Layer 9 of a small transformer language model trained on English Wikipedia (13 layers, counted from 0, width 96). Numbers have three digits each and are written without spaces.
A neuron's activation on a vector x is GELU(weights . x + bias), where the dot is the dot product.

Input weights of the MLP neurons that the questions are about. A number n stands for (n - 500) times 0.0025.
n38 (bias -0.093): 488672450072345643613607822615338492488457637452415454663504441553473539354534700358519390404547435537622403423641432600558492484542784500534458559610345413345376688341530576284809671492615616344272383504575450366303555624434547453679741579198554356283369488622465605504452379689413471620
n67 (bias -0.329): 522392550305445541785559688407539474478250613433604592375438628568467583496656219383579425478460552671526276488639478438691578326489251408367480410459521496687453591761405500741559628588422653579417623518256389274493573238388576342424448674627348511462493631470577620554500523431454604656
n90 (bias -0.237): 589657588695400516248301639589295628516268528568473500596337611447488633222557432844368485588563678558344484375504259530372360676593333436652547572594508659470652689351397399504496500504492525684549645201757473492204587387833677432519500508435488375369593439365468716476528471518413317552
n123 (bias -0.257): 408622408494566335561448503542436517376541505472661235396445541458505578579479498378577439511362500693387722470540492620514555478444508557618453676494540541523470542413408492384641511534455509511466495566359457520567576529519329341567481506620688281567516380413489450649580368494651583464
n187 (bias -0.221): 513631343693420520680507577674574477671303605520562436517668450603257703503535437724422497581438301541408223540723433354452539443523357424465634272449231556613405682677455500369301445481468552507439567400478448565534523516654454525528676518486490466422529530524411310411450608437611625513
n202 (bias -0.222): 386363806658574535500261496624515574375473649399523426519406604532454595405452427565508521559256433524635194571496664724544397270511434562685315421377651481770511544540399375566633663407470367397496700430540466337464581561534653330438390435834493418307549409615354512592605614397391314914
n213 (bias -0.363): 681582586617372487656721545504268569556441597564512377436348819746454433408427293508691338599412509443780444537165590596637518526450407581431654901793641530446558606488672314414504487439479762454172626445561483439444470629626441559316392437452229664456587387233610156496376652491402380246
n285 (bias -0.186): 472629493482552562676224510637574612535298651601514367445358555525551306475516347418332420493575760525432461340710476503680335465467538517246430559656419273365622350393567458657689614410397410503482523524309631507429434449493538351571598322493507493585635665550321500415253489607673392406
n300 (bias -0.211): 599517611517526338587674673562591389449534458388492492782621496653412621605605293310231441633508894390242539427718817476606410453615483296415699391513272542595396452448471241375341784234459584525443524355447367509648453238600580454640543160712422556444504600644407383496192317330699509436
n302 (bias -0.210): 571389750612351289491535572589402283381413713805569348377707680586535353338517342683534427442513581755450429372279677562751421385292504789563705688428611434398393532656466518544740572660563413612428341535429436428327552749500496420368522288629508407111748518550452428418518426593030454757
n321 (bias -0.244): 477611503605365539261237522509378536338618532584387330294483545414487484493594468490437417357481728500603699399574571467440616526525526622528562517467531654432468527292494523630533500311621540468421365471528622480494349676541500545569497649627615409391440706566663323440675486589510251295
n342 (bias -0.149): 654374460556396434514431791356578343413534414290310636615453462464456609422612356545696657692500315572543472638456765425550566545614452659470629363511618573254466647555623451402482411553540442585596464472464544514383655436551716526305637288518467440389372387600434493350437253700522355469
n350 (bias -0.216): 701690450474375688710445518564385485537620529674489585574531574606645290296326427631346439741355460534670519687643637417477351641511709434402559547409489456675482508369532496563571542617511657442628423518392475504611772597489249342624328330410713362250443485474581387355341291426446377385
n367 (bias -0.233): 968421554223682474452647613567538552570325500718627446244337461731423623380520523337660224522325641419744276295409496573522555330492608552562459694323559664614191384516496439430544687267512851636371467353323319287431565475564239551581566450702471531488357606460625677560600722687406369544
n379 (bias -0.298): 681350590429551680532418508587390359504392361649618683582709341428627427612541395790587349425569542548528524437300657373553645469500403492641521304372511353286664605434403441189323568444451528427332597313574485368460795618343608391708611188757485685353610540360531588358347680461516382579

Each question shows a token from some text and the vector x that enters the MLP there. A number n stands for (n - 500) times 0.011.

"arg": 243421486306471383331486447338320384419684675537492441684617411528537571549445398637332764575657537432632753796529659383509325559369479539472492588330680437294529322451695660677542712526564525763843366528672360462475296612542225370357409448366295529586418403500566346652595614443454558523
The neuron with the highest activation: n302

"str": 349471414462518454350596406544360492663587468428684611719503546612571493597658308521423787330599434638454660451583420303675224663431127738454360484641610559406512354326414456514403433691544493588490518446811503412384321498307365484673587400652511700514539410338547597361629444326442669514
The neuron with the highest activation: n379

"pl": 390267397392399481433545133674393601696620532513663415564532447577644530566430445704298674387575556518466417702679333306489589443613515588378402338396621518488425258374439477643458584645429724624882449437535343444329300467399419472525395457470352623630671470317498656407570581491534666480
The neuron with the highest activation: n67

"et": 369310395528517429214623551513347464682585527414530594544543456542561644607690415695355864546672529506664536616406419251522376476528337568478543393558374644334354400458600720431065645477249628523584644521607399463565486557625274492640523145507366817446325457376505542645544636447590535553
Which three neurons fire most, strongest first? n379, n300, n187

"or": 519346462498424516426347202642477530686754512413490330475530228604541554527364489575207648515437506449749615739595342591475139675578650626333357519573351455396414468442677588622293454672463484251770551593542434268716541580480557648470534354277521539582461562458422410511716414587447533485
The neuron with the highest activation: n350

"se": 350512291404429300015343355596408685847430538419545377555510575546450565532307342433456425422620549647613553857642535485539456416512549603334421479542329594380578319474534601509390620660364566365685582455536474535392560543551606535574358597340397668487567491261423758713529435512552576481
The neuron with the highest activation: n90

"ain ": 552681384390430540500697377567659279587589479394356575526748496440522623574549371468435495293463414438467369546608314262434484525327746649458648453752577839456462349621429464600455394403374476466691516676444314447549454453228636469441418326423475544735410480472719409737531357496486691524
Which three neurons fire most, strongest first? n300, n67, n187

")": 403475447592505616521639544515548505658714538422550482565485554613518397547666412491293402271693273381434351706637327418603498609422428587279481417569526417298477517484693572554393469617417606563494604533575331347444417596632479547426235412545379875474514418536512458645710488509299542333
The neuron with the highest activation: n213

"| ": 422665341462577248363702545336243792770397427255527507477390369447497608721556559550427489437634416437604450656558421501544482321496434523304579427554536562529511437428501693767355358328657466622693520588519528479391434511493558530277427501433245616503661531336626501461840497642449622477
Which neuron fires most, and how strongly? n67, at about 1.9

"ay": 241532479492686407487599654262537503514762468544403652426578551459459577502638317476484612369560442484672586537347208465531327474409592658449658407518389476555462265509667608692635732726375379224599562771518361428364576302559363548481326275383437521564525342476719551597753536648422598466
Which neuron fires most, and how strongly? n67, at about 1.5

"oot": 381437256441522444299776233332493405553560464243592398440593641469583492440511512720085554535485446357601533599619461225451359415374463618534419509439533693600428340574490713444458654639214619373693397700376612516529362570649319568582558559336578602550543461447720478773774624487509514553
The neuron with the highest activation: n123

"'": 379555391510592464423575404547372565498604609331580432570529535560668497500669438619441566457533448479452426480571319541439570463344571772422616282672405699315542417340518545506140511401448537440570520519512323300344767672706529607432277232565166874383385531474634613716562512622421601496
The neuron with the highest activation: n379

"ail": 443419392442579365214766278454595240477507320347542593526473451497605638440502406725206726475687502589713551753526495568571542405387317739608172504490331648522390244568571626476478714585430442610813508554458280403428399305686372514611459610577453488409684566512495562611545357469397630540
Which neuron fires most, and how strongly? n67, at about 1.5

"R": 422235583331558549371629265454595580692605493485473362489485420579397539521512523458359557313726391628340397733654441450568336360503472521444358382430471568424507396555615743487511564600444456442674511441598410407380599796438465809180485486434494531585590549415606421346770438632423601487
The neuron with the highest activation: n302

"h": 351519431345723396390533342423625517614606458470634339563408318529509427560454243462433552375552562524426357530695416660597420392528581566418381516396546427489522319419456621489499507749340709429738571612764320395576448489400339696538494329262454648576447502421625536455743406760384571503
Which neuron fires most, and how strongly? n367, at about 1.9

"a": 455294163630798417539494386430503581612485522499613516484398242457620571593697576337497701283706492590657288768371456540447530601593649473227372494586403520384360387593745601713518488612470474288444625391816415201484550447570361420461482365558461599503564488420499496505446618451669614618
The neuron with the highest activation: n67

"e": 390661289202489295391485387596561570697646493631540629513586385401529525618595425392532324320393698338318360721583546479464461482456476526110254376434368580676449525345666498473297624481399520483596589605565448511546419653597433563501541467399558509658586493467785493563619618521602441482
Which three neurons fire most, strongest first? n300, n367, n187

"1 ": 506525471448570562386538302517584546723597474491727613551429314492691488625436415527339378444587502336609440622772616396416450324458399496387451529551409553429291351505449695640389711683667331377422503658386429621393374394495585502352380514411348722514491488597469495561721399581233516605
Which neuron fires most, and how strongly? n67, at about 2.2

"comp": 375407519405673365294465383412400376914531355399794406453389311395581553615433519696208522305571460540442428772492447457548526438697558601573413290604472626478605389738534430677575578521592617673765593671576550256295179585571358542275446507315528498435454415468517619585807589595492440472
Which neuron fires most, and how strongly? n90, at about 1.9

"as": 248510344333506633344589456555711379489474549356616469713505374612490549364635291570697510334503491466587593687518367478394315567511396535471409520519584554428359432587730801836420295402758295661615631617493308418349533718422329466690232523598423737461653556383352390594487553410442523660
Which three neurons fire most, strongest first? n67, n202, n302

"was ": 450473474402541391491558509583527490557479476320520478538589375500586486485490561466252524219579210571564543513758553422543574538477638499441499535556483392494523418472456399571461515488519410439613414546540453540682608498582338616547470411453414590582546293322655527537587476714372588469
The neuron with the highest activation: n38

"the ": 442393524568498346483554486446467550532528467495489475512448461517454492439599487474467560391626250579628570464835460496270396432508567539551377466565505452379485496512529522529415536514510604450601352569561519456462446604553499473505465501470515501565555491399517488534601520742411499476
Which neuron fires most, and how strongly? n38, at about 2.7

", ": 422401448585558379434458463537623445548569521466476454534532396522480465484569452584446504368649124587602401567706450460358520520414434504471488532502522520502472391536508498533381563450586478493612558591534436452519516590563455632494442445586483457652464410404544529564514439756436611478
The neuron with the highest activation: n187

"(": 406476517586560515484424447500396717570587478294542312395677477438486449458471529488119595351558284520651518569674527377313577477459420505409566570634469559452396393346482507485417573508494330456708565590648291252475595595600385661359429552611447566642614396404658588541586647629432594615
The two highest activations, in order: n202, n321

"2": 490676518399579532460812501484525420485510639267589560602715539535507398557581571656443487359608458534569561543481307398493327473282300664403560336698603505408173344304541679433436348432347624479584550618738314442405511606498385539365437443626674912579399244368550480439649452545277682608
Which three neurons fire most, strongest first? n302, n213, n379

"s ": 426466479688553447426551379565495541503584598387428373469502407496447427494632438519501457274582182430499654567748463545390499444455578466404400496589498478549457455470528480577352616526499625531479623653633437463453422528363402590508493427529460533577402452491630609573619420716416566466
Which neuron fires most, and how strongly? n321, at about 1